Layer 4 of a small transformer language model trained on English Wikipedia (11 layers, counted from 0, width 128). Numbers have three digits each and are written without spaces.
A neuron adds its activation times its output weights to the MLP's output. To switch it off is to set its activation to zero at one token and run the rest of the model.
A neuron's activation on a vector x is ReLU(weights . x + bias), where the dot is the dot product.

Input weights of the MLP neurons that the questions are about. A number n stands for (n - 500) times 0.00097.
n16 (bias -0.008): 617530514591549697405228582587470689512577341338430514368599419513397474559467591468374549585509634678295568371511674481504490563339680897508575484633584635280419388385220398579400564486536479456399428342587228242576454460599434483641485384444573603620672528579495662593547410547479430438570521484499530158454230562424545577480278663337449371398464826654348557395443493638531550650470
n19 (bias -0.018): 639368438460463445453515470406435434269320421450512374594507756261539575522417544509722570525270556679495424684578553622549498333487577534565733344580521716391568424441490206428507549623545758681523493358313570552615357700486630469522515975687357422439319445428186613202466481285591461606297412494386510571616617490484385673567512597674706448429556461670375529563548518364329699407294
n42 (bias -0.017): 420374403327421437494325464489532515222473314460674354550348345594644081542525824515830593589535381551226387410658507347448628601396487740596459544554440347406578501480605245690629503842382760526515492380727486113582588594838694389548511648588411520673431648520487478696476498500624473453483234471599300432909475505534486491536368587464503435482414563430572441588279525450366623414312
n63 (bias -0.031): 523550465665503573611510359651498424609579506178422732542569471498372644462506566530523534487646490352534597458404686542524517404443612508415495383548480437562512436453463420383562399355476567499376384335564429510552550446552538522687347360538323572586591440440586381634369527492467312470424541458644594414506382619393412485434553618557477521462548792572391451441345305604666342441578
n145 (bias 0.000): 567380461461505567603540450557610481652410322434543484574643454662515505352662842470593565414484563518344534588609476417548514406373520550421623673485420679210596447386445357595485404243474710591533523505352557424806822385539473472659297599525562417589567484513611575571562428396470572452505384593702468297344469654437530478414374673572496552401480416351498160414411533446432345527599
n173 (bias -0.028): 705375403415524448373407542403587565283625352530629587565500670335577415543466560675621542592366444691471365446411534404834455257438560535456516403613369620296413555541566443344443507596528507608400515407619468666557517459696515641473514691423302376487440613442535375556432425403607350676487562495478488491489538474539561450548569856654604469674317496806582445477267812489374481375434
n178 (bias -0.025): 447318583541418591460289468523487647581329410525416529581408557349408377654381602715451527564253598582569616507694858521477557461451491575418537590618400407548516357478574461495570527496495507367472308510496418377475646486384403668609424514588605485566520436368442321437596524522462382590602492437488406375423439386465365490362645478473529448572460559596520289654471530599478512410434
n218 (bias -0.025): 647332534377493573462398646492424517513381500455662499621337746395364536659385607649522551736250544583544673371642411480352414459588582535392578521622538354473322541627507353531511539727554602524445484563566790549442796446507621194492579435374539592489379628490422676380676473304457598462520596319552304275571520540487282434619582417612562431497425578451664350520390415574633500299445
n263 (bias -0.010): 620586247429639558551413567628562508401397494362348384654627367422457584610513410616377527515412413630399455722582573513498557362494560480426618513413371582554551460390451380339466399569577639752407556598648617333507389607661525409639425581592441415328413295441449534548378514575633500560410417492482372485529725574450469547606555613745398428383400828482464485404377474541406541452411
n337 (bias 0.013): 533680626506500414482527387590396474483515485452556378387573362580479483403483515551392546438592465250418532564593543479559422489370449532739516399455356462508802456599453509535326473377337449356397364565513487288706655579534409413455376669692510531351443550488510399456600747454523568470440516565527503419517681506482693636252451474456637459411569490644533601508475579507566583485456
n347 (bias -0.009): 636573482462667758487262488667617657510592415575580588548529476641565548731384479342488563521308451478468502461576646486633422347573609516347541416494389311460408467657397450278576359529427599569687538647692403544469588448543504701576343411521444591507502505554508455732663517479316382561404240486485474454406764536475400388496439446422336186564507512709540365543356404452641522415450
n370 (bias 0.018): 600435310530531470501530482388333524557560469318490415248504409485476481313507519554553542579529510370568650422585450514496341536407515589743418548587434630578504584509563601575470477504439519243505550474522441595473814487475641453544595474642571409395699678414298490637395471401462519387562455508438484399454510692471770726433435408413557586370387607524617420517597594557784463593509
n417 (bias -0.026): 472516386243440467431474511570408441297647410340591150658510873525677508588332690433663530596579296593363438423590538354526477560382391608405620354326401386515580495415508247303309435683636620530417602371587655472629637690556581402447647672595577553468671375646425315560715594540466216553477541497553476499378274641478541704436633453651764446563075513573186290339429554501516657355536
n433 (bias -0.030): 578433357260261687584467568423413464688590472604695547504576418569564731463461672616340623458458501387530484365464424418557613580388669495483527400610399380299573591497576401477555539358338467565459524334570176468735662413509566499559200481484392461270766571629399663514764542449140557592414469424508580556516340525301469367359646303662587481533497559465579330483344462717533642600507
n449 (bias -0.013): 597395567410665521601283608751564517644569378334513566421222561701645586619510679711498561751573535386249410321555469470451333552388490746499514527648451559548647450440347286427564482465509617328309612269504483264650492656662449453459429512450412587569346523479456470448592627425532348667462721210439516532473361523455349600663570332593427559242375672478544478553518584792596516532439
n481 (bias 0.029): 603533385540637455580517419400700459452437621577601493649409372480317482604523442360420597615402594450483395641540450532604739250520547478476712493368469457443586513400495643226460518437397456550627424474565533411543486457625635652660599416698546461154478631492672415515593398620253539603468474589605409423280655538496503466474553725619416580666497547446586529443299648534236486421564

Output weights of the MLP neurons that the questions are about. A number n stands for (n - 500) times 0.00094.
n16: 571627609563499370538495367280574573509623535312519650655653630470361427389494401568569494544515393235694533475306658369644655426651500294365750332388562309572476447548718426520534504335554367567404481594441356592511522629277532358359685444491312474453619412443631594553783522457629569715485449384608556690668612461475470482448774469182576434271412460602384344618626530301574495576324
n19: 624457454599509384347410588616335543284553424663471460546313621599436309459552641501535695234679657760428660648511628515446592675325661159563355573430345585497308679364559312585468568215581128411524651660659542505421376508076509690444603705318261432446207307336793297658610272282691610512512636709471308592689394390593352586403639319340685321310553328598739651808646514249534488500574
n42: 511372195808826527403636364561609482686471444500558475327511268379535974292464458260565598609527415461553585409591242570717476613492266722791606512680519476251878575594413460623307311340608529550729744621659373382381855502298502430606312336468458492519275398523621567516555722360367395721474667358619325436272261471484591570680530552587695469672440475392363295421495667474498324335292
n63: 476663507449539451447522587399546525402404411611523458333570596605513662389532529398541448378519439408482423570630596526387562574428382344406464498396439417618584572521535345316586481458350476605433520535533515452435501677336421450495650581497586469500604599549552369558661502566381671463480518577408570660431422497448509534578635280344554822513345419625464550514632639373411748459414
n145: 542519431531552533651818630406457722350469307475595579670405662689423387475635400438484547600539527430683723531371447444469441466532518593446409451434519535323527560451556238605348465386537590453592471570424715443630635114330651523561389570509405539551610466515616437641579619327549686510509243554550531509431369401417504363425511430669473395497681350441402496422510508491338262591556
n173: 425564711507407458543358428607664650586502476637226416447416526695532392560600455323488506486591343621581448328347722450358491425364604473311377558444447429799529340540662525327559570298476399661366413397430643441537513658626430431584565539401626640492637540564558497570793368526538570530525453482469518692818566428550205293567271429486466436514499312207605696498563469393385538479617
n178: 488516377609542521450399398398466426574416572591439540652543504451487640584415704509424514487593479445568599546472338499574495550462524251449573436341645440648403484500562413661543430497472643421528553616494450585590444648441311500310521477409448511489542346524451506526664401638473534499469578429432507474546513598374590348662677569407422411509396366505554671515501382561461527440435
n218: 512504544520281452441456575442444397357333385514357481382703494541487321464477534514574561274721354460472476480456736549360639708596367646491486578487358696504608438431542504464479485447548529538371454677630622690513369599354405444500615573398495505469660235505424502461436336415664211681524505692375288709729450577477395450325496717400535668379391466544514511675688609567640606359534
n263: 564509431517496546594524369546444504415665504473514427587411325545455467550485371465569597562484595681536559449446462541374544365328634661549538360491703670716437516484539499528434588633290597541415387538484443447523562516381426392581415379572443463337438425558517506632410527464639747504524455571532540355383389458406387522555522501660514348689397612469267592428430579557384634473549
n337: 395486471440364480389527459516489524585350589480410407368311524566429490528480476461604577416436462470626561444667697454508528448481466452586329742379598428557460486466491560518415382571692624646493420536415527575469602535514500349633613464606570364512631578553532384486315348415429438597458417460468433559494575582430473483591429362637475714661635474450548564566521341493465601429491
n347: 624637643457448364557539685633534334571569536358546492610462518602437531414383343447434639401605371615604276478490597489463601401537487311464638562371496598538526276342441509358600551477427538649697477297555461303491310538406609443319810359575415507459496503709434522472462297291552244601540627459544373682574505703561505400653544487413568487551592551400445525572524427596244546270422
n370: 480478537534540501628510538512609382507570425618509508578481628405528544493541333550590446571401499718585420607430549600506656476560400396317749644344474362454366482519392469514529420533506491603646437567372530381496427401541503608536450504333478375465405466466669428493297467522582497712528511598529562522614548344476391480504430574519525392642461545459365542581571281480255429481631
n417: 415747449349642721580569382577283388617666302405456669400477666337548643591781442324447591432690569591396485525479465374781377418438361492643478281509527423472408680581665613310349325476705431464760617552441324451469524454431352321241550626710341287579621475477434388715502513521363316496611520665425440556716417639355636321467401407770558470559495542433584566349420488149439659599659
n433: 597453563261532320558323472388667358566289406418480432764601738665531234500516588456722452553715530560491427758508474455667493406448444213299564424601544529661476705375504485692568538291713398529296442577588282339452574583581341501595585637488377473434546650284545543430507604578419576276528394599441692547480423509469627463659499592351252406526749573490459425538576298812360488531330
n449: 621443701188508824537444377524631631474556567580408681409371549391591610373351569487506652430588613472403565235375398248637288701551381441585578323448559508562574575586469487509593344419614431400324507082386488661497504555447324657428465609514590542682488535443524371465808379474499699643485526512485512579682523502209474569497667356576560535270302685384770726498572371358495720418569
n481: 380415439568558383497662444571379519316691545572628616290396602551489560590464484455488663556530573472501609617456363352479685574372358639515532341483573519296419644423578404368598507388458358368492471486436454564445457480614748570536557462407336508469255446443362529572448462670461569425492399669772345386474660606357617474528388508610591604561618485340725514396452666374419548461505

Each question names a token from some text and the token that comes next. It shows the vector x that enters the MLP there. A number n stands for (n - 500) times 0.014.

Then comes g, the gradient of the next token's log-probability with respect to the MLP's output, scaled to length 1. A neuron's effect is roughly proportional to its activation times (output weights . g). A number n stands for (n - 500) times 0.00081.

"S", then "K"
x: 520486505561476469553468499526488517516555476469485535456472461534456511510489517443492048470576523480482445426482447437491478517486515513451477452578531560553508510500496520504491549528562526466487461489476501422535535455518514458560526451471488480556553396488512505530507497552515455441573506512505526496478473526699525476501474508506499515452549509539516543507596516485446495476473
g: 519548520484639609406347416403559539607461427448486437651461574498476628471425791675363720705474416511632665400518595661615474287507637546551432543665361362618513527357361667369406537367406409377416377553447622564526430533472560550601713459577501547483649478400230415392539449400534302416758643250379518380476586602382486450427484577580361401433549531552443288550610562455509508716354
Which neuron, switched off, lowers the next token's probability most? n16

"g", then "s"
x: 429597515503538542554537496465457521560574514546471546530465471465488518521535509487518096477548525524474529580513476511455421506515500564530510456438546567415501532549496523536500490509482495494526440525552480478419453476444526468468522488537536421544503532523458563449491535540448475348576410473533481504473438460714492514489503501470459451455506475441513496497506524493475501530506
g: 351618614709515489615410472464271465543438573605552660589423554499400474612491436585597397726628425698501643505399567699434682541785662539609304458450369556560430517427354507545434591592336508495508553424317419602534331603534569360455330452278547438704433715352572427469417361656580340446267485350515424543599481410560527396460459322490422698701553603517515508341407554479482369438508
Which neuron, switched off, raises the next token's probability most? n16

" el", then "der"
x: 439440483537541495510571508458442452575519580531475581448461424436452593518487500428524098529557485442554548539544407535418497492470454454510414462482528473488556555576521484533484530537479441393531543594470501565427495510444475481473482564513594469465567500502544484479490503425522548459571500493491518573500514532646469440574502438513488552429484469548586508520476426503541499438453
g: 594511579302584634797640382468376700372373452518504579575554515487596595415623673441502497556358363697309563576512541577373626592533500437584563418435547452428647441382500392520639584421258230489311638552472325445386333610456544432563436363448528627508568469759391413394560442399726420548503567447257403396441495354429313581462517534439403663579502499365564537707583527578557580598669
Which two neurons, each switched off alone, lower its probability most, in order? n218, n370

" she", then " wrote"
x: 556492461463595500551494516469456454549526483498466579498550488550474596504517464579443073402452514469564521431478433488439448490511559427484430493480524524458500520430550580508484543511483470485530482474468430575437465442439472494518516474503490430570467478507512534494518513546488537425571452507441487653504542473638484481592468480489501579476458552512580512538553541492526505462494
g: 605518538604538439396383450543279551430490408311578568419581496534613553745529334503524459503351596545550800508785373574402403640450600513352396488553637415532483386582438409589488631470676599552527581546587392483637529436474486486368516415644681446539554396404613607335761553531549677461381272272300349351356456372598470527601377380342524487425769517574508607543493508590343355501452
Which neuron, switched off, raises the next token's probability most? n370

"ause", then " us"
x: 513503483473514484513554524414447457531529495591489565498459453568494512486509474514502111375560438462592426469532420470404489562515541365505466504489507524440526547571500558550502513553480495528494488512545441442581570502480466464456517527519527489534496504560524492466532510512445514500572522525480552762508478497627468422423508510484494514461516483437489537506522415541436430462413
g: 566530474391546591309429556613297392478538687332546509264441601423416637314617553384515413734494654511581534524573520545376454394465424631603454611330553368552406606543445509391344455599608611491666457372598699552730367677495295610721512345510756465323594468507496395460530598623462580400279383437486440554496692442519387333374498451712457476612499521465456657380485450484662457365579
Which neuron, switched off, raises the next token's probability most? n433

"cted", then " n"
x: 359479547515544417528516437462462473507517504613544502541439485531532520582546418471524093443473471501525497538546449506427507455492471418548525457478487546503518508563494459553494477527453515440539452586489465464484472490480455514475557530498488494497490432456540510459577519554466505463565475571467463813546479497575481528477479545455499466518531477478527466565518489484479556438460
g: 553373453424402649381469501546385592462289498425291558353470642330447517467393624472526468525617378453381498595666514510590593472416417528493584511708517347535290520496656449628528438501810512533391401649400562670605293692506317686561521758380387676547359303525394387533539460378494623697489338584320696618427722472462492409512591434516484516420568515466579573522598408517339505376669
Which neuron, switched off, lowers the next token's probability most? n19

"a", then " do"
x: 485539542458512462502539509477474476521557533558491513544473523477467523561481486484526076414536478510510482528487442436467424429543440449517524473505545519439437501519578456489490504504503489544528488510544563499478532449473531489449585545473498532503439416468497520477533563458509553451574525487465474552496570455705450481531553442541535478492467414491547514492490569535445483476486
g: 511418273584409596699512705291274417614480378510290594428619463477502655522431499594296467469585448434544526434546329466427496496492564422591582390553324711364477486585539572532273459493487494329508526471603591595679555341354500567562573557577628464295482601654538428657621390446505437793377582437396396593734514435491551473645534409564475445520330389665462750558362615396692521351413
Which neuron, switched off, lowers the next token's probability most? n218

"ra", then "is"
x: 509497474483583458598509451404452465512515444487472525445469563460486522509503486476532103482583469525549435480575398445499478498503448521510431436490590559483519495513533421505470552509513469488469505504555406472498522457424532506548483521513519451562448503486529474569515528502560441430573524541486527633525415454703506472467521511556508542425479508540481512480555517492488527471531
g: 466417702540429226601587528610488414596372469491535489451600591355357569439481579573585594447351509506577500490484550433555430483553399439453682291585599257503294671293489748367432387413512626538369249521488460560552663548480548488638307456382499623430618417487486504666417426655563525388663478480752311470407479361494577632811383548466643555690569484584433524351425547405591350503642
Which neuron, switched off, raises the next token's probability most? n173

"ory", then " of"
x: 536538547459496433570543481444477462492507528582501534567448513495499455518561502524488085433490457502544452448514454484448486447507517455485498411476483516499501524563507580508499520499506467495484490531454479452460394440507476543469546506546506479494462497539419487407530479512524499505573516543485503726530496440666519460474484522508524558547511420509562535545498568433442526480454
g: 530520677498468502432454512445300654414449562530808474427431441676505328507633604271521578556551512600565443660514588340483429634440475552556235471480596347544474367687576658642277476530545602574572452462554728404299517506436346460352494719479500493439635425649410442568544554476523459509628434526443584418572399747557429410594694495207429538486529458388611524441309369419442265694432
Which neuron, switched off, lowers the next token's probability most? n173

"ie", then " An"
x: 484545581457568517535505476415497489567472490576512566563467484490502534554502467516435088498521467485489488515513428452381455618463466458437481444494443530427519519574560490499509545563501500449461488496559463438479499426479469471469516543534534519513440482484412528461519537534577484436570484520447535639485532463690536519491470442506512519457460441522623500535488513564546493428506
g: 504298770572355566589611567718491448652553445550530445599399519285686471524449450645460394338276491516480508426484533627340530480322229402503419500397516655545659412432532639383616446284504743578586679542344703520505293470375387402663624443549447447710621467576452500478468480455630558455195673642416564632556398581536479523410363487429408484359500538414538521650538499466544433508597
Which neuron, switched off, lowers the next token's probability most? n218

" 1996", then " report"
x: 518484573564578471490490499517478494588535543597472506530484482581473609549474435513468046467534477491550475428518489500436473497421473491498459491479458494627501486582476598514509537474524544499491480517497522542501462463449446494458547478514493487485388434505486441528545491563467528510570467541435506601432528497541487475548521494449459467477535471486531454545555495487513517471475
g: 584550383473549334744495697735412339471538531315578163491563364663529345545485424481452557420461409379699402468514496421577475389524394522591398515484490450435507356506685259493378637627638664616468351225504415575617402466470491617529516537687505533487712554629451548406594620577498463563348481368409518518445559427682575441497244500562804439465647534527516540662409531366494520364531
Which neuron, switched off, lowers the next token's probability most? n347

"v", then "od"
x: 459605492558526504521499456497502520544487491522505558427498464522497513514536436534450070476565558491526526512444446473500484491467443564504460384518511575501583541536496531523502473461530495413489476508495448464523515437486484527485436496539491401515481472500492539503512494512421517449574459508500494521484515492685566481470505486464448478459554558546472507474537557477580497516526
g: 464474538467522666421492681396414326536283533530581429354327330517515244545676712512433660594546435682592506533453429465763534581474425532570411599540624381507554301604346719515444370473534454468454521540434403433726509383459513575529476394417292564357604607403244593390601669508447628602736487501645619477485667531457532575704458492489515466561455601424475405470424278394572213535549
Which neuron, switched off, lowers the next token's probability most? n337

"2", then " to"
x: 489543521535522490592528521471475510560516560538488521531460484523486491531516503550473046461476495528513496516508545493439485478493492445417434470483526480550517492562519548481542518498529522541483469494550486507402438422480481578461483460494488509518467435542477431538503521517525470452575472486465493589517498482623426457514549547422490528490527500484467483527529518491514467447540
g: 488490565524492652499462607415686327625617505474590566423449551472395659612545521464477556436525432413498606626560509305540476807362525387370468406390537415514623350516581424708384503264582553434596611355327348569445350559508427583618632585570558352323550567344290576628561436390671457351452524673443519479390365583538500416578547550416422680642375345525516607245665247410644679513644
Which neuron, switched off, lowers the next token's probability most? n178

" Play", then "b"
x: 485473536479545529525495455474476520496497600562462569560464478579422558517521479418485089415434533466512448484487459453358479546501521501488452520464543537534544561556459583483470540414405523507599482517506444513502480458550480553497389459500522470538504493532526510556543533515409462474573478541494472626470437496612534443604438473478459528487554420445512531522564490516538506513505
g: 731632565337641577497463585439424563569430385346332579457411482464578489570648320532549618580454426246578625271700387478533456695484556463370543345345339342630469656305467486596607549785463482564495374507479574595576537445406671451382356563415565603494613558622516533393484468455650191345603548607350543439424347609565495558564474548426604789539367398579524449474621385365425594471514
Which neuron, switched off, lowers the next token's probability most? n347

" being", then " qu"
x: 454475578489531490550541521500463478547468494565472552426474527526502517519544450525486064477516498484524484450513456480497465423545467473508491521502541534460533522423456470531493446485532517498505504508471488492492493495450452516515504495494503531536451412492545536441505534495472548419572540527487495790478530497625504541508519480474483512490433460488554515516511533501435459508438
g: 451409513434521502550452437550422370495655584477390514480316476472358546523483491410511550521572676606302580529496307550458533461696362574452524597507404663179610515522484414638459507387692372543413555343493579505733470478590575821558759604623704716520551363606413544544482442449428539673441480395545369492511371656428430246238408656464661498440349447459654657324411436494505508392535
Which neuron, switched off, lowers the next token's probability most? n449

"ge", then "e"
x: 403579496439519426497499524434455478472511488565464530532473511517551450526518425540554090473521462557494451467590456414460534556523490495509477482467495496469539534567494453519496481488478550510564471547561530459459523512474504522497531517531513472541522510515473511449567547578530492413573479548519511652498420519695465466500482540495476487458511452485457409489475468479447500462467
g: 565507402511577334501724467389452502344475374255508524492478479653616601334451766294638585670578731487545581267628603366543439564465414778488501485437370448342626506624561386448357470588486582404472647333392343573664482434613499365544369477407532603602500215336568530457562448588517515571653607518580426398585444698429583552491466645400479502456385676433436377345553511551600314575604
Which neuron, switched off, lowers the next token's probability most? n42

" coll", then "ater"
x: 416474421515516535552539471490451381483561558593502594496447458514450555546580523528437103442517522498526437552532424537504475505419457434431445536474584556467551569480466537574471534412561502459546518612467543534504483484418454487485498507510587393538489504551584492521499482484467548422568509492519513668477597490545516492481490458542437463492493494489479487541401492510496432446507
g: 676506341655369427561655650513496573489504452721460603662518532793362547431319523590591410479446533459514515714314421493518427862560448603356537499707552550441406602407626786430444368537400808529519360494441534460393517490454468553581533317474352558659444458445598485507414527568342509376563380516482448620506490370567318532479497331474479431454676413408505495353559427252341419538634
Which neuron, switched off, lowers the next token's probability most? n145

",", then " against"
x: 468442501496470508574522487460456494503513513556493571519469545439526584557523507510497051427515473533500483510515485497501490459518502430451509507478485519558551496430472521490548559469532445536506462507485488530461440496448538492476505506533505472530479429536485516485491448468455483484572465496493492741517496494652503466524522468500487482498507478465495530531531518539444497493459
g: 314557418582709625594650475503736435449526594638541529436526595499474457501575469503550416618675471456537479525516642292386538579549448599613354450542464501263458466437783374568487530423478658621641429285528324402389497516534667705451376378694413634465505556600486578406519472308447626588587638580495382611572371492445466498228325491292722587454343521512549437480586458285378479432231
Which neuron, switched off, lowers the next token's probability most? n19

" and", then " pe"
x: 463464509488447530562501522494475499502500531510484574477531473480473512516509533502499053411481502515515496529519434472485477495512511505433461471507485515483538533434471468518527516489517510507515466532483449558447462514432508469500500500523459539545484410506466529469502511457471505455574524514469493734472517501657497512546509480532525487514478434454500529523615473515436548518508
g: 439370490444600259473473390188405540467461269565672533557582605440410547394420569581461659546520339530294382530507718602510512380396601412514442452553325548420303572628399480532480689486494495585434501564608593530404325503507210647598564670630426468482517397237429535507553439518546568494659622535421517412349460502360390593537575791458640388747563549572542459706485596459571412703585
Which neuron, switched off, lowers the next token's probability most? n19

"en", then "h"
x: 466566449497540471460470471493491538564558504590481567507527441485531528524545475445513073478528457420456509556510449475396500525447449437506451500539469550498569513571511532545457515491454518467468475533514515482481590474500483468464545504531543479497494470466464457454534520468428517443572516572516497550494522490725500511495495506495511510454483405480566498500549506446589537437504
g: 516510596195502539592429647561538589619638272401670395448515433429492380303492453549423570521399333551544507449582442443443574539507512407300467575300726532491375579586678517515397574485071512547497675573549423453435458426688583440457394509403471491550476676511452458451625326517627530450781657516370260481638405583544462493477659560414478540480638658533464397528457726579672337549409
Which neuron, switched off, raises the next token's probability most? n337

"atin", then " American"
x: 511600599537489458438523488458498498506519591556544619473475513496475505562453460447412102400552566457467422542570425471506409548462474488420474508540490515586530524538506524487480539460554468466461516537494515421538424512430478454529521521553535526494536384553511464478525528550489553505574475455513540636466508408628531516453491456491483483441496443489524572506451483447526519469495
g: 537285571671477415444422369493614796351520651460527582365332543517411502550484537503535509386416600395582556684645508555455278601407510498637489516406496498579445569680545524406609521588681647334467662596326355651501347466501449657482396440647398345597603459412469330607256602411503309559378670441479422461494368500396731539526603600501451448469348720545515530460459271424544791518380
Which neuron, switched off, lowers the next token's probability most? n337

"as", then "il"
x: 493578521472536526528518420535465472484564555565478539552488531479486493571414479492512082477576485431527458409444438478535463518518449443545422491496510492491510537526527590458478495524522459433509474484507460460490559478539473463480491536486517517470497444547433535457510543528516524478575475423456516592501537489689500534485517432475556526511498414539473491480567530479511559487516
g: 550580267460604356372534608478450543223363219442458456490506740528526417417605543721337448348634577500523582519708435460453470599507333330589582497557705696406500579536510613438562533489614539342444560589619694446498573472569555382443774555374233314490422670553685581530445634359484392476493484536492577460349478509566504701359554423391422324274497475525583599528588467489613416577425
Which neuron, switched off, lowers the next token's probability most? n417

"\n", then "A"
x: 474526467481495479521481496493523501539530515474472446498495517511522569510539501490541039453505474504514485553515427517461528429494504442475530509458508476494578494504516519462509513513492504564542480530450497425496479482489467489506541484518540488515451419530525476480502499485472518574572494587464479523481547492715510506501508510497439469485524509428493523541551458524409492504478
g: 536346426515460445409469617504357480666529418313598364404449476439424593615341507395370646496322645618307489387488556481393463368330427424529804261473656516399505481549491541480395469521632525477409498581502573538606619326330569709363556466619469329475500577516613475566800599481590629577527452278334579375661539633522435571432612683402532625445698546590265588673548497480608634400368
Which neuron, switched off, lowers the next token's probability most? n263

"v", then "oy"
x: 403539502523523452545521452392533490546525507544554462439445472514537570500599429571531111470536483512550484554504432498492508410470404528491571412415546564482529563573517517558495438461581495490507490504522472516512510453501510561484476502522560386537526543504528565475514485519428499434573464497467505610510519475663446450419523497492426465498554569466427398496509542498444481453503
g: 573511337491435659511567607411431561437386560374414414419441237676576403507452547531485484446695648589401647487300465400780420388609352617525475638480715334399431612489422613514435561447422765519589456457382458257544573431612309524603430619457470548402530414469485608362386732671436408571235360461531468580380451577588474543520527581610465419715429733531570512378699581607411450376561
Which neuron, switched off, lowers the next token's probability most? n145

" when", then " the"
x: 503430493465480470567509519453498467528576467540518495518538455506502545505494560515428079398536524478548512481468455509436461540495541496427442530517533474469471551551499530511555541503493498502463466445515489483453535466431487479483512512604466518518507497545522558484491494529420526435569469525494476791453519491596507459482514478505517510497496482403495535528554409553487486498445
g: 553558555647517390477792403492403710254475449467469513522506408628646516383505515469492495461573360444720456560550538403508466545591361448475292343501594569319550720418479361584521374481535551620546674588589477366198482615637488344552382361267416504648468674592588622418315465640564461565408224593548502619466451724618422447604433356444464566466555460645569455578365548585421328689466
Which neuron, switched off, lowers the next token's probability most? n433

" and", then " political"
x: 475441501494469509560522527457484482499511514488489541467523458490476495503489534508500058416463509495522496550523418467484441497522497540441491432513487518480533537473489487522530511511526508516516463537496434551466457493469505484488500510536481548522489467506462541481502499447480505470572519532450496763491525516672490501539519496525528475502476430425500524523568488515391551507505
g: 529505481629483383407475564426456558427463249544356531531425528500521336609451478548448694536624408331468461608646552504510712475351481392487604369571427483539384541632638498496321634492582617459534419541618515398445452606509462666383330604382379509409366342346507298558438557570730629476976506560359474445501611483487401665633567388454373499448832516700557415559475561349488521524321
Which neuron, switched off, lowers the next token's probability most? n19

" \"A", then "le"
x: 555505492501519407528507476443463513558490455519446547484504504565506494500456552521536059420506497450514513506552465526456449466527535462453488526497550509493540505473526555533514494475485472418485520503491486542555450451453496478543548504483513454456518413457500546578497513512566496460573497540467525567434475432652451488535448410472483599468510461511625530539539518513499422550470
g: 312456400424364548688696574309630370447647583586567368601564587591508604419499464616519421452674633570342469335604344375708503579395391400248553528447582525488551569517523694492380540706451551543406434297610383319568557365691556368473572620502688263474491437396423603408616472450539348370618432383483427457528531349606438365459676539465505433473532580683355701713654526515476365558456
Which neuron, switched off, lowers the next token's probability most? n370

"is", then "o"
x: 531573489504533497556459474541443492528555530544442575532475510472518473538496488444536080472555490461457486418453413460444478507477494495521460464567510505562496547560529468514506453534480477459482508536529440466492606477508524437519513505507465500551492441507436486489513504494508471478575512472500516553478459530743541475489516496508523432503487450443527500478568538494512530468482
g: 505570344556603307371427340450559494496403530603380532562466640452631577492314547542525498398648794444534501648443409261571683488395510456406480315518195385368653565677450580673578627600571448423436494333631652535437416512359431426617390382399388621440545617438634598645510607799473345592389604501759394617465536530402377593480489566611536350509354514523556435529361621465427352562476
Which neuron, switched off, lowers the next token's probability most? n449

"ate", then "."
x: 462591512485491470530530496471436462522519555541479530521513548484500545515499500494479088400469438506530442518594461456482448573534460387507474512502514526520492552542508479500515501460473500525464461480484438462544440431432489492501601508497503494554530445557443456450573502534441470478572492526531514713481401476662494515452507461524503530511493458547526507534584437507528471491454
g: 438671498469459390706323468418638334443362468576265592617539723288538403444488436611497524484613519493566507445648482760415502508529543375435589368571426530636408441291675604457483562445440280339558552608565376463687596418670525554467247419519562452538713645449504551610492538520312469503338581554565475542609487329492714427457580551511539675678638307529356305511518462228469530536426
Which neuron, switched off, lowers the next token's probability most? n417

" music", then "ian"
x: 463529511511515435544528430469493448529506575547484556518511521462442466584506424425412090381523526532525444488479419485501465510580519449435490532487520560573443556575527591500488550478510568525533505530483478488506452483448471470524545529510463464504485525476530474523476547538356498529572432493484499706509524529574509443460496448512480487469501404486562583548526517510465448515439
g: 608574252595455374536571503591596664703411574510455520437464472564584526649429524390458575652614648471345635483397367555558535808458282550413433577446565382433457454610598652523375542499441616402524584246569538561355479441519587571523413575353495310403362436579593588597420613485600768574592418333452184346158524675477614577583599623448386489501409486374448570402408604502480465490382
Which neuron, switched off, lowers the next token's probability most? n481